Layer 10 of a small transformer language model trained on English Wikipedia (14 layers, counted from 0, width 128). Numbers have three digits each and are written without spaces.
In attention head 0, each number of a token's query or key is one row of weights dot the token's vector x. A token spreads its attention over itself and the tokens before it by the softmax of 0.177 times query dot key.
The model reads these tokens: "ace" " th" "rough" " v" "ir" "t" "ual" " re" "al" "ity" "." " Fran" "k" "en" "st" "e" "in" " is" " im" "m" "ed" "i" "at" "ely" " p" "ut" " off" " by" " his" " pro" "x" "y"

Query weights of the head. A number n stands for (n - 500) times 0.001.
q0: 406643387575394489462591500447482423606591614554273381325465212493500658469569448708300599635645514438761557294514492549543284753692500518289458707587529641514401447665369600550522561493414573485529441639557311719511586306478544429637472493320571524850475504376496525343478489574401579274391623341396574221464531489529540230333594346412565475413290573556363518356559555435679489496592
q1: 633500412514381428429723452464367334500541615391500627493366587455449500461759570301660381540702486455605691482704611606504615550332538616500647173434291446659490592425605540493324482522558729526493590519360529445078587468348608656551692500474500514602623580665167663532692410575507522555338346489504530418373577448475442419519422673332486445426322606309340453429601582644492519272698
q2: 367435263565489218463489507352377434565370651635643557447515410461568639321674514593411512414511461619387563307428627480348627516607424581439311554405523270489547603766431602379578489422123675577327325469355569451660730359196335394617651597728436584489493787604429425745454391543404311703542463600631582542399591726669528464531551407378417598434428504445692463504604596332728589476385
q3: 665214542522507530588537668306425482717643476485668432500507338689580504529307548719687411428328331392371466561716372405603608504456449613666549653274328664256511377310536511409590549515462665672523344492496435674601705690543485567371337636574525507375394429616539669643388606449570721419381589290467276659564420457689464500465585507168413477371700434304489402552387632265630306553561
q4: 409583446399701404441520465480331429589500148751431415382710439596736467666668385319539567480549504442468339402427320691492621290453285558392432282278512488589446530400301370431286363645459464646565454675629348459698431616612417585475615625425612745516322815319750395520397609605554308533261524464508555463675370790472439429538528636752539647757324853393545363611613334673445517359387
q5: 443604554345635209529441443348747434471365584481564464345592519514352372585638634715860500541515504481598571610360615488492202548595583403593504453286584318455435492374453443693367684478258555422322442376407561496403474608427411646272478729624471643756398555294539429474508664535492819408347333601321469597500547600436348657484489572526594557706471360312250451629415601431665756500496
q6: 260504629434262561620706565765720652326611650627777627678504626332372526666419500598414515399386753392558648482542404155526385584240367507424532338371584407641479427629472631577481565525431694582598357668540552587536354618493463481548624478351693383496413580457591442472370560440481478470537597504461462228416570537467582437643688330299312434401356468425434475333433522489534436311656
q7: 211464367595465332492322695555516592489214655429525451631531661489794484677416641660555528512412485654646582548636496467408520254537386358538398635488492637508379712617652321341565390712341535569631537472696436425343357586443791426488430496606676612540677430465455496377492463537099396403335352465527804650547301516441348523561273587508432393408504396724329279732618496661649252295583
q8: 472516372605672481408753701442543515432680683268571519484236606582346658673739547537407492531532639476299434607418508467464431463479061516474683610548579671582519558585572374769565375629618462472394415427407636346426516523452572599330450284290418216492422665340352617420420777598440452660604496461595300585626317343209729443549542650550632334492439519312441653562338435640726411411353
q9: 511429655503496687504553517468641550566289554388531603547394572586434526351619517745356560290356548533373439584784646561416358753366420646483622632430522848529368473707371394474556504586412458515427372597651470376540383382478303321387401431698617532602514546432394514705489447406433595759386690500500402437591518701246476532605525507600403734458349521443427507539489351238287440571809
q10: 752537541561675532367387405622584695481569475436309405592285556542335710609454445645358595356723481553596615597546551567423599703761461397592528479516650540381519597358415271327247604563319407265572583791512565428373621472323619274452696608525549523660620466405621608399455703562635423492528445369539346496680450701196553306853707320413680637293481394520496432304582319370433179543293
q11: 451627593576322532551535674646424601332704741328441568488387353458516471765531500575453368512492485639828325225298496400468529458719435360622591595342484516214573618665423693500421444476528348628424405463583378516417235634566484404299594656467394668612301534484345173671683235318312625557419531757473492361520357218400571426649578496417531665519477477699492420727389500423295780574645
q12: 475463689531564256465464381616347823322521449338436669561603508592455550445867374521565346573279446264419468570546637585484795444726652612527536634656447344593372521460266589618387544327423449337638450620709722670738366640380438229484441403450512172585435284183382504374545471693467655607364432324461567438500441695650496516643480430520465500575523714405533306567633172327661483583488
q13: 604407492580496504607630794414409563467461323318560698291382443654576625530756375650639395697439428652500477534511464468442224332352522387493579398435604451666478584489705569550425296289637393473508002547632500553719668631399648433523630455594482459447595611368567364437670150469461427585427563583283370519553592519379450640539430576522511550470643441737733334255512547554472555447318
q14: 560341385576308496643426404575550381492534438412451357424434550468314374631427627640645439475381452534420391534440527619657405313248650366636529382534543479659343230529743677669818643429327623661905735647421188420638774496409457526326516475578736406382597302392324534737714190278530521594423558483569229384584565586378512471422479568388379690443662623701318542739387383680759587391242
q15: 736186277371577543694319583557577576387583271544457516598441440593544570556516608479598549342592394486497470415545400454613469536390519559397417500373445517691484624556721625439556621640670395392436486407480654409336473410576376429405573608379615414513295769383419641562514476476579384459524636360314700465733631486551582487573434626563361659523669632282235594569406538473535472467442
q16: 683623406312405429559390557386767414557398339540564420332527536352488558777477610708431566492439279307484440403565340705694336170744361463531567641407666611580561530528369797323649360444540625326625471746643504612452681425619324483367782376385546484428967525492383552434529649442504774512655397476531575471259550299508508543363316596543500387523554559144488648567393541520571459626496
q17: 473457496323377458534375621458803361474421189650516606612319373409419675492530705412297564496680655389400577531629618544730389720317552301448301496539414744289655378348426713477504458538310519090732632401496461531515349664425571621360534512607463451589523585416637450586504628408480340555378576236713360480330541539496663582400670607683411686639541485353302531617488690441565544617396
q18: 646765529618533208588388438609525720445487426726470554500672439671570521560421451679557724754346633555673329446688768431342475491427409563449285394508683601676717543678306405426462582378636488712603250437533513488426244569529677397231520312555422516603758250321388721792429509555479479307659415602357206656377472517348461369253456371597453442380555540380331774456331593387633449407551
q19: 493562558603653589517518459458486647562420352332534537662465532673338267542410379612885526461638476408636422598428292691565588549149538415490486415616707574664830485415490777403708414688536538522529470331265351543443543504456427339677489479445524371496468414642481514360332533444283496686573394340354560563338389665661507535504486493291459471612313489553680450496515441383343426434414
q20: 496666609648548566288421598453551277500504711599531699363669353605226458626521679561686572562679465489603441377612325562448500500527333671655445691444724387493514391482539556652363732511348371306592393288284466589676474489443307546634554647519486270334471566474558478349707370397432448342511620365482596598434343447529673582584590208456539515299553669331359570482602322643461439436652
q21: 260460504616379309423385544430383730743620519679564517418402205412338456472324670533754393325569456463471582706650670444561537432368455437418408459612692581532476511363283504608548400496744563530432548548454540489521310387647372463579822422504646594614411702560530525451657444504621763660540592596465556500479479485539540479611420336422438299382476399762576564367500441569541426210408
q22: 556486469490354581630657432497493567693280623541318458521416544552483203493460503429684849575441360633503279206546576400413532746489444585529737575726628436428362395331483548486628565660724593256411525539374298655520586585307556475369587527355487360771490349561607551493514564401539528374354524354550518489548682546545394500450533425527500528500540527366552572691521303434511521511513
q23: 515531673514650365253371317526432250467701536496536486511404651368447457415544379390699780557523403605610406485543412476217628512564580500543418602435355597624427703426365614451567262455819283555644508457425362417444584463675616642511533655453597629470583639275287425599203437359442557512585504594507394442492782481432482705394530670347362656463237371615439364578753376719405492627598
q24: 654290396304462368548467518511553178380647379496581504390500447489500449585364514748655430417689482621584428734779532536392648805340438477286526528446535492560409524586324683255716530526481452551595406395391674435621477568562516420619630356391565252614367496496476280515295732461636412515430597605643358496382636391492346294469452634507540611463617459619653261545172601778619652599398
q25: 550297473350254376411530543519675426445551383477427569240418462486523610329474507413357465420628485367359428350656367620438723387464456492634557516682365432568467416523614649703634603349619559712198520242731384684360496342488422640477414576437598396694538580625468451563706401559289542488585519704478330672580600402435679374536537598530540684493640575429228648422610657547420241851186
q26: 672492371644209466425477580443538387441583725535267537458492450369570484353504532608384337588766540974662423574518398033457480573447363579709641316695325504335422671595626666581336331660492369663655253591527523635542492683540500565605477527556408399442377334557609523406382528723729442402359561408567648374527265583508543388544414482584356609639296523508426500594437385535363520684585
q27: 631602471343468203629510541345482427415376428357564649489691472645432518719407438300419665532486432665564482349650613437370676436553304562571518430391320507472425541405208783518666646578518288603375611365542330539418607507489602534446682361687605601514536530500452667438453796289482353380620725443566452295386521449482446607489458295507479270469693437521561589416408357482604651515551
q28: 593469204661595492339605544492500407474242528546597504370324515609515749354655307552488354557547690449339458264628326584566630273294592374310538603562535625683482645443618527481536569675369455124515310759500481492405215561673414624303406420480485691600355424819456664381559393460649380387543387595678778520477415559500586634655597467417614623575644594485592366553382555364376614533551
q29: 279554694471478734672452443803272307687313421403540461545595672344293438379471401426621539436648286423481627591536520618527373651488298496782652589413462433496644468493630553462422373504312493504605349558630561560634462363538435476545328680477447540740388799686598571646592407488738519397462378392395519538594453492253401536407379607426468289306626617566466455401265365702735488419514
q30: 639603365555386692633265469652450413493566508385565650464686572531594693465545661541392533661504688224543489438572511444485448341542386452562450586540347362550479511323503590616716543582442469637529467319393518367571403475467577470272598550378589567777504323557864575545573731693356301658321387368587354482522559379673365517474721373525476352367531468335406324542615629507301544687328
q31: 492415802413492645354342511301496365670387672433408582532218276605452533670538337311589386547400557516595323460474412364520196504554443415651567500560324559535538517531546365528455362825564527614397582589606801595382627574447532359596310425480650616417650807457789465438407455422447309589359403496443627772452542310389559707541388341227318564461477465400337646705573788428723712594481

Key weights of the head. A number n stands for (n - 500) times 0.0011.
k0: 357574507438527547316621646476282303608535602284453351407590493549376680560457625390426472633486621581318544465536514271403461663630533426493578656486545747500618374341556517300706633371445533376644606662449653682514486659352542486535554555352614557486503536344385671673549578347482583381476405490686411317545420426466484460539370425426569424406454768416293486456641162455496560455651
k1: 635453635550556289551503556503584428624511753388697490500469615338405298227669567413564662318678356399546371514694725610511543478459244716447510489603231372531581733541723440334504409451539541435423543561465439616319549403367529628482565465504650459595675647545460510336404387558471465300457352573524591141514615661507470388398462547586426578299365545418472294524428536536423540435534
k2: 287416420489433308678540341493288300293405575582508624496580307493290616500619555651556542496614550722661303489432579582379596393445421523806504396455477566552482657456536631414558567404293816427605345247530584399593631330324370523425577537292610606362429618685668511456393562682630519550538364570652574404803457538448338391539303275330561639624442453588541250566654393576371431460547
k3: 590417690527595406428486436378556500453511425422448456468652317433564675441623807251565504373496500200486570628409586260432435384667473754483469507536429643398341422330476287379515465433415503686677361442461349624500468507547616659450528408649497521394151663518581634486529423639666468540338886521456482601465493558595264449606583497385500447600374576452742415611384576496478631385527
k4: 508261640430454606463728362549374735489332313802593257607612397619538595761533577492360614317469460480458492539595383660477743427444349417394428492446628421664603589361327339196674691386350537591439654598473313458671561610508371468496230634657380343458527568568460370794391302492504504547317485379619583480580552555339655444496418796466731658560662496395569405433528327543528429570463
k5: 600497528354719564299550500614554338503483590341568545351460372458340472483546584482839577436339351417490621743464468649719340461546451632536570644727459473524402479490510718749528747456272734570412388437392507578557578600430528546367351601528326394544493496537358348526434584451625640434497333604631292517432513472280484608514424519463487514540546550411541344414500256507560737456399
k6: 586542514419399561467527474574690298552326345660601371408487612320483521394497531560431486646328662514442372448613263297483413856661641497526446479703421356341392385657431514473549483527527477570452535612635638609554374429570437354586510534441371609452429361584486690563278479532413541569690570534546299308715553639503545602454683337678653442513638620490483215373623350493354542537539
k7: 555579466426500463385609602527594389484545593365593653342543523494355389470403312619413427359633365479598520446506819511585576358567565431657380566613677467269500691490494412280448500457622251594534340552453449595487365646507586662503451413569548516355534482523560624307593305580242558596500553603637521483527318380456421428343369590404709635625740398733483487378656521692419396540494
k8: 525576489605447552545614457336377435520374586486549530358410472477429602534780345518504515334389473486154518521561295356625504720504473460311713639482700566233588407448629560447496549346422510427564372489384486535574713559547489278543393345551550431620391344405275648555543427504359553392698542577326584739560603290539795315566414426723632553576490541635543504510333547482674376653368
k9: 479648592523477623608631363278580529455236589527411455557425554672547438382679503626384548517425455486530540452673610641337334752450393548458696493462483580704432557566597416646625460520686431399547368507440391513463270497655514373456401490237580467534198401443373510428435402573466629689534758657559535490480298579550551611702408436400474524526422474431568413345645348418546233504635
k10: 550529633337641567410424544500306514544663646440556433411434380413507507590326464603386387542403368587613482582463392589489558586418490471513672551500418647620575727566527386610518486458518562409678427685412399614327681434446540548493659500292557265571468556339629401614507239375417693655403458384466298529663462811489490503911403229542551304421585583559571521625416391547467445473124
k11: 549653429503414393562506452701551397509585503535277591270531503491510375681586576613431697659461427336647706313603614273390559540688417510667424566477561613335717665544475580465540580538413503385430398448503387506544279535677487430468491646379461503350570470573470525590477536427346452536555560658478480513446432461356461543355450320440323391596669587678599389422372412438647648348637
k12: 526344482403453694391592263464579535666796408384354620634560522257424407535608295579484537522452303507377525577573301311430392649634633466573715800599445507677538592518336613449196525392336327515453451362500750791536689539329333401442564580526531440630489401331485561306711440658455515537437389493602477485435553496391432546586493680378674464599465376422423471717601474360576369555483
k13: 530415618634365451636536443480500565656581419231518560180461460575510668487712378614493466623426383582826639772522507288500449451503481329456579586537658392503455539300426330547393414526406539431577466330625591430493480608350480597507559560510576601620629402487476619539534476376493513510527474526432445739577313442570631529355383376585436570413401380601804251640449503375483356453538
k14: 673573488594403313493544357273601761424596280451388428337463346386417383577533372770439492466722522380780740374579384563531256273420504407658504301653443548406406560463602371587500602661420654558693750539564189432474564452353500441576759492683529625526481500403255545404704535492589412519558325650489422426557511593360365313653574637418590629434351629555390319548562581431437562827580
k15: 785497337542460596611510465391473523542630482570585478557650281626423483565432622438493593530456443038403490648494574545598654528366645483481460372263483444507478433743506490446535460636493516424580576479325541343414430427452589479503373533311655487570240535695357703510459559448599540524510549460519493449470785339647607325458331723589574487458613386369470310500620438473636527388503
k16: 517477324637571523344487481629305633672470334334593494552573374491507312465569548449433530610358320487458280424556555664493396431575535513683565493441698352506362558433528510585480412380448462678778540530523344382562435255657373538342487406591488532656471415374463779490550598507510671397417478481371832503484497557458534573476487488458600438506475500570631383411534520749391768532366
k17: 389458434520211459433366623463538473582413227575780500699373357442497486711583478468415440657642324553418391562529540547521472638522464412569517610615254666466566547486520441524681315565414507408469645278398660500445441358665623665427456565581461560575120482534278551784577614415381621329462571612424336451507616553421639620475560647368375659473414466443555650416567577497518419556356
k18: 684500580504455478625448368426515335612515584481504604840625451757379422379489380566273585695447741728500515481532583598576392313254254454507627644626550723612486242652464508439535586366598350562530286589437714413241345693461558370515485459581532518413545354511362721669607363539461504439435378560438226403300402546647380580395537471292670455548544552496655628363674713362677609496370
k19: 526422722622370320468550566453438468497548450536500541485443424448544526351370503402844661652637333463744460360510404473644627700327595564490442432530581435370783462306651635577500678630460323560617530470363607394645610532272507313504553453571656511398435305576622623564552417775437258712581550291454436564533324690398466369591521559629196504610374475539284489514414500563420571149535
k20: 518464425513528455370401517611503360631493772472504643423688476563542272582585834383470601654763533532532176592554511584479414515611486579547524518294819549399460149424551356482318573510271490554416449370406297475577430517583356401627627528666220531630454364416408510582582540398532542564507614441310700561648520489602414520551716463448554489339497514538479454610475327339427421466597
k21: 518426500441543650725458493376504419462305401626393575525482135354482793335382599814647444410515473397641335347565584436493482675496462467603646705777598674353497527397438829402392453493359472392576571526579460666421457304541478654652743500511432637374529349654508435507276216414526493628518426322476511578446608592626503626597493620479503373465503486542464421458400426518316611239393
k22: 521532525707434521391643427617521473523422441350541434580500424751496486582436497438489658441557490396448341260543603365384464518313369816550517269599511538448406518624644616539511225631511541270427403597683387479524626648346246719454650570532430554573531500375507458398468616323375500361443462552709612700601547361423359256489602573620530384395544289323458643473794543394420579560587
k23: 552325584428605317423353270601303547379294761490692497521573507545503507460371622578500549439639415440699731421588381525652511406543553426405476457365452588544520687342470606307461595453583304193651298504503434397575431399675588525410497804651575517555486636344414387570563383574514617437510584473394408630332646486586555603450593471659415620450398480590411275497595553594436570693703
k24: 599489474538439415490570197663543420366504508805686711331630386609677755556497559459589430486449699434292464660644568740253371379466821419634614504544369472343576666458407349453325385475399486441554597441343748251586334713500515466341546446496480458601468572400327486399383411281610590632522617418657507500410350533518362479411486582564486504556469532412554668451463566569545755512528
k25: 668527436744451235484477694617625339430530560533244741536529559491367626423545563624301636642477412361315631416456552545299578531333529541364651500591443484431548287383682437493295540487510407527400599374385322517461583461357619697343558497571689526586441656539586424516379589514453523328715520628587387497381580646368568407579442554441376603487589578549443411419425432402500405726424
k26: 507507479613331394449514497438403534397450445566276566343490545536455289439577630532451575327511556621424634318378504221728746522602630475434558256630504723642557606575520416640633254541531551586486374621586648611438577565340614369682347438575480138573597464455319365270387450374500570504440616438601601546663392557635451618522514407555367661456299578585535697405675425648453454474490
k27: 730375752558382436538444398684371406510438580766511578586612379249601563465351549452299563350289401448672404424729621515605655652443566566500557519289449624414483489472438565616678597439424392393586236246674558594618662496397408511352532640522442574403400538400586597367500589322430529427741850514420623515586566364619406458470454359535503457423683356511720554648300541379406426449417
k28: 546339496654481504354650557437593416730473432519528539154343623259485662430663267551407415627587461339432295417475302551602766429362695469239459558329534593661500583334580481511605769641609485593428318519448458380455406711538377508303452421230443643695436551720406459526355403349431455450588607745594539565695507588451387704753518539341493617537522375566455638518485619637504477329629
k29: 297675732527291493531490456567486333497515651411568473514590638402575651660448497478680394635634748591664550273334500500511423651477466339656518673475525296387476346518497504224684447532446375563639342606691348557330350465540372548475350617584368604650440534599560351403446337452770572544442332482438618485446490332739420279566330612444333314562565472483582461570570266594660555527630
k30: 339525507460387609675392490758613430322493474448555549573581500402503720534400456568596802383329392454672452479392602496563567471427520606362507450427458480678652522412440573472536548435697570536382275539172619441527535748426458478326503514564510634721428236271640521530454461418274368328356687582507575486600670493469549500479618470204411497382563480557427469598599436532568606795431
k31: 436507606607497603432486474332625442673344500246400517406446257536461478534577586323500407538511543454500386511414636391634346482599500557603672284422444631427567438617443510475446472611507364320399622779500574336611612462621625340560415646507646561451681460358657170524315514691436690667479555704476504718647476611524477497323184437589393567374728425599486538585539389426675378376553

The vector x that enters this layer's attention at each token. A number n stands for (n - 500) times 0.0072.
0 "ace": 314433321328290534469366397416475383542646656507395561437509626460710538648465483443714399501517596359451403568436628471524529619695655380414237567628589501588568514923721455436245386602666552247348445593454691474292506534467471373496529513437417164513489502669644494484506252576359363606541501454495464775675588459440435382630605538627616395658602583515466333603725341404502480374583
1 " th": 514502415388447402459322392499495413597605633518410521454634737436629387494276527496708471497492571364521580442453630413469330560748464468312196583493479491476500389584645226321208615447643543193379485558593778478463512491335572443647474571386543285417420481773597605543540459661315406653641720447582552835704491402405325517608521435736605433552593547509378376769663276509464524318671
2 "rough": 323349229445414527523330472460527288526587700560404427447641655402683543563419521528753394359540607314535418454514542564608637635646507449526216434501619510398625441849473397426132563545801535238459594429497722464319486561376374432576503480347348284524470495721606541628545408512419478470534545356545440703641488368507568475738530525740577468726653573456418259565681428515505433369494
3 " v": 502448367540374415482153387467444346396601421480368554559621651424637523543359461463510477376415438540466462522407788429613579534667621366547301512445585447468667386713579463333209304436636604155391557689491718564340383589275544532556451564522304417492462545610550737543599492575374698603627553516649426759629460403483491586649448394623676679434594552637367388442602338532538410151810
4 "ir": 498443628661348434323320526452531688653665551364303312484744688366614670245557613524629465541564279522501438434476677320523556662650467529460169380401438577429646447583512501304442378294596598287510519529696671399385355762397490473465574514527285377431642421655564633495640414582245431675517675505660356686599621541177513378456479532429519388499717419469401497710566459632579507206663
5 "t": 596448334537483569780399482496401602763408576616521504212573472366429467403464475402605401498453174644558537332617572250550570689575393643548148360339476294420677283558550553421498410313684586297702428591549735609260484619652799476346478579482459405460412468653608586514573364474539378533524699599675402532475534432442489437527587369727385268680729584426371546718680412662351506365478
6 "ual": 529248329373306538549442355550437251616541480504517387297519585312664488448484596489733479492567590368622497379637527263486630766591512443479260353543619474504534273851589614354276542454692540204602501607551718597442596493646693540486661434547273398330395423669687488450519353512256538377474486582498502719667451508405557475509504316757505432506580624514422349673654451621430359420686
7 " re": 658430571577516434500334262719380439343534572532455369452606716476857594563436535528583550384643324500425494399409610274548625645407419343597384550479532375535619235599549310339184414639578562120366403614624663292207405567436397450433661608469403229566410399633598475686529428553400535703635641302670400619591529438515397473638603477683634534586490593600474310669684517523527686350594
8 "al": 628308382530618508527388272576436316732591366544506423267629694375590503538635552699617571552414490473686336394632677559590487641560537539523507475568539443561654166552437550363211504325858394252569491522521637511372481433291442393542693572514438403517372272713695519447528317678417353428614615562455134618677679608331617430581444506574438576589448368651348486611618395650329440289541
9 "ity": 514330402342403452492322328448561449637647535649291511504577671479657468490463452357636494452409441330560283447806631487585554641576477502417308414503563299609488390736553555527244676500656535219386497586476665368474548567404603502458721611357414366441356314702634486583540234571226631581681383657472332720559435368454508415494830408673522386595592649493466458635809377557564475250611
10 ".": 331368523300453581511349342468563252490559633532419495425617591537605505674441583489680439423476570347529463552557609532502402604815612523463327665512446522425472400884517567390215383567720545207302568565503661493374413480549533396555501525362476205512381684633599524471552159468367384647496600396574437735679507294380453387725622542708592418507570512600445354524636424445529603313657
11 " Fran": 376484435469490685425387403172295446597524717527316539300549571464616565585503457365550471519427328307392414498544721387690513750606660687368419380420561495553516283746624575431135388482549428331716689655524658456521519557504527470490301630480436271438636681490461447562472399394442555647699675329702514722644485275377434558824376527541624459504371452458405443550524465480457514314788
12 "k": 486414473452484587371604297326397544593490692484292380412534718408652309418421536371528361421482397563547555454628601377502510627642551544436230496242656591429496317744537498601441418585500466202809538497744588572740340621500529412470355648606520441581443499619425514302481238727634615666491747313610430726405346421364508431400313461543409548907468684538485536603536242613533416412552
13 "en": 563315455305522365698394394413554495505480715538278345288473703623587344446269577235586323502565276565375530483335647312536546590484458575464197369259576515467565339703474577503402516629531417327776488688789739558694538546660655375420450710403369395419459519641434588553367337701471456626534620513643719740491503404187474573554350636463333644704547592629478527518457384577584362489504
14 "st": 545392439566543489485199365573417371650552685517309338262536709342404532513308471385680288475558315721298677502299703316279528528517424597520444329349702522349529335646674556406383463720527586444740437597680597529454522622515709384528417712532388321446563381578400680422622320587447450570565714614532376602523371342338320356680570384834461501698676655497484392661460465528460449559652
15 "e": 523468650612510514527414325621254450567528588560215397423505909394504412575329436458438593620504259514419487513483655362426333620551476599675377399447790266449544385646471375405474532554580430328520459531644668697278625694580589569403225519394363241415611536741497516577309387611633534330662555549673375697405480499283520453622388339531524499657474796608323207748464502511602689495431
16 "in": 536518531389559721452575223606553363602588796719193331302491573441594322655516716499503500492418350441483535414392626397596610485499517566540469470253612492240562360625583448336287583360594475338713513778582510777659615568408522391413483656302385326461521410581413378421386197607370488525755513510610362854473495465402435404613505620498387497839583456655367568508572531561400379371606
17 " is": 351425357512475510513471419451387433675656583599425425459565561489691538554440652316751579527586476410349489434551481476629649561524440399559152591472560502502669509829582170424065558596616604376459487703466780611503431535465536318473639572394342303429423392445589561661424366670520463497370629331647347715555480443524466453437690441629597589445539787592333447461718446363472375205491
18 " im": 444253532574560447361407511540395478464648670594482455406597607498599665511474568534628478669490448368465489528421657273561729477575493410484332540437455557606639434674503474330181292605768562181453598634386765274297533677426429429596681610467296134351382415673632486597466379756416524559411694335679479646452704431490401280581508592579574557459617505481385236630746509421443414412559
19 "m": 543186444396676500505388519640536387700445360670403542314805680301661532413573543618468585629349251613392563486575744514441727515588520470454368412625476571473683235548536482361363419485615693238206513430694508391497451543491563380552493588527399229331463368765673647546722538733623371537350616484552239652404477510512421575756451441510410516532621376651415327560700506531371436224501
20 "ed": 571253444469511440664353270357552572659599453772442428393705486302657395419412559377601576560493307635441462367725705426515705578680606545455327494709455473566662262592382351336413633366639747225409515452279610526364287549309543587515493651393394410423392408690529698570617543638354427524499581674705331808425564534378516637553570479632496496635680426582360219531504570432372443299416
21 "i": 575257497314475434711196536693487380682548542829291628411796441425561394310475550536477360585533435555483718335615670289643656608573389607578384396399382380542545420445423401334351555313720718178408500638448607606358616546580604660528428623533372248406528681641522528455678540377298435550581598461550288621495489458391399577754455384619391536695585305622590527405670502545427328415484
22 "at": 705424417297467508662217540606386259706535600583303513510559450380754604429489696432545515515468317576523466326571574381568545684522386580304213353449467301329385461418607417390577508298624612410465407619378658622489601496529790519593572481584288351472658757558528573607556370591217516545495713498672141621545402513609425372674521535620379653748553457427496407689636450534342527209565
23 "ely": 493299380514418440561349430470327439672693579507510433481444586466694707606367656360753498373578366402661493398685527241484563742622463529462286286625546448646539354724534350397205564545634508425314454674436674490461526460569626436490677550439279303360431460724649529630456297654351516414635558424534519698489498394463330590478600500736535518696548654638408275591746400375569385248309
24 " p": 614433420367577564545376439516408474463603571505459409528664735248492492641330453694423524203428595431516597542466710417515685459750515422668441447444440642597435549547560469319240389531776494097435445546397711484453560460444539473628534806469304299256393511516708592514554462527378543596548754354555331597408623365414395378602368471692584756595785516552381354564663446502384381291663
25 "ut": 599412594331393515483410437206366641578578577578440528536638561351717543357650374416526476292437494638452424296492537487490747485746650550457178386482371462361290473578450454344521629463636528322491389613523725345541580639437735668588527559402397448468420428653489796697484420437445460477437693401608346650573403384417581513515454708619581522608808436417285350642553441661837284182427
26 " off": 687491342612430603606118461591342337492524495336428614489545458419704528363208468513559415328461405540325540341412562502592680605684517373444250368428536437517283447716390469390322663572568554273569491598615783539435582491401661547596562513618405493475459536651545590708612338574409365397498562450623698710575376210473554533601518598742594440628621450453396483716663496671521098321516
27 " by": 343421342457458621612314387539446293571692630485388486444612675460618522630374459542737460345706459302427587559531543405574470604614481429550309365521450511547586382974398343503240454561570615304545396444476650554424419661413547454515526457419431233471397380603569639664552269483410423528446580377609560676699395491433514452766463613727537361666608645517508205586733438562414372366527
28 " his": 601428369505446484472262479395314390607570558529366527342479631459582538614525581481810460573523436256637466440421731443452272684685510334542455413510556413563554303919542472308251519425658400335420575534461566426511451484623390368519653518491284300549217311594600581717556281549416460679458652435544381665475603483572604436613543420647502499514596658486444202693680538473510415483744
29 " pro": 695353558502313515484604385660428415451491694791447467479662676395671450583442376491438456427511446447416640503532730393591615611413459455592408448398645434675570269560477404234325500487568554144578648479527634091381392588258443279618735661425350512659330454626685431532588305452544565540649519370544344665628635419470589444653497473523589543546562604527269409401635630425426322340833
30 "x": 660359484612374688306460587574431507469552501506318420573687718354666637570637711393549398474330343518508574393452672484677613638499365577541458388445538340735604197354534491445406280394794484318642672485641554272470472560313510757501480672451529512647603398805519558396319431393254451444439709540676231701540652377529581311594563610532343459559385457600288418577499318627399328339602
31 "y": 573431419357416326629477425493638508648466380834242623330540665420767333286723476321433435476662382400535474413739624338653446580528311592565412409528494266789521156538530530413406490452637572379582436456579537390676574680429470421454679627484565443320521391618702512525436191759293409456659623620640519753533282380399586399378584520730429377408644495613419430537623465653539444363479

Token 24 " p".
Which two tokens does it look at most, in order? 10 ".", 0 "ace"

Token 31 "y".
Which token does it look at most, and with what share of its attention? 29 " pro", with about 30%

Token 19 "m".
To which token does it give the most attention? 18 " im"

Token 21 "i".
Which token does it look at most, and with what share of its attention? 21 "i", with about 40%

Token 25 "ut".
To which token does it give the most attention? 24 " p"

Token 6 "ual".
To which token does it give the most attention? 3 " v"

Token 12 "k".
To which token does it give the most attention? 12 "k"

Token 10 ".".
Which token does it look at most, and with what share of its attention? 10 ".", with about 60%

Token 22 "at".
To which token does it give the most attention? 18 " im"

Token 11 " Fran".
Which token does it look at most, and with what share of its attention? 11 " Fran", with about 40%

Token 9 "ity".
Which token does it look at most, and with what share of its attention? 9 "ity", with about 30%

Token 5 "t".
Which two tokens does it look at most, in order? 3 " v", 4 "ir"

Token 26 " off".
To which token does it give the most attention? 24 " p"

Token 15 "e".
Which two tokens does it look at most, in order? 14 "st", 12 "k"

Token 16 "in".
To which token does it give the most attention? 14 "st"

Token 8 "al".
To which token does it give the most attention? 7 " re"

Token 29 " pro".
To which token does it give the most attention? 0 "ace"

Token 27 " by".
Which two tokens does it look at most, in order? 0 "ace", 27 " by"

Token 13 "en".
To which token does it give the most attention? 12 "k"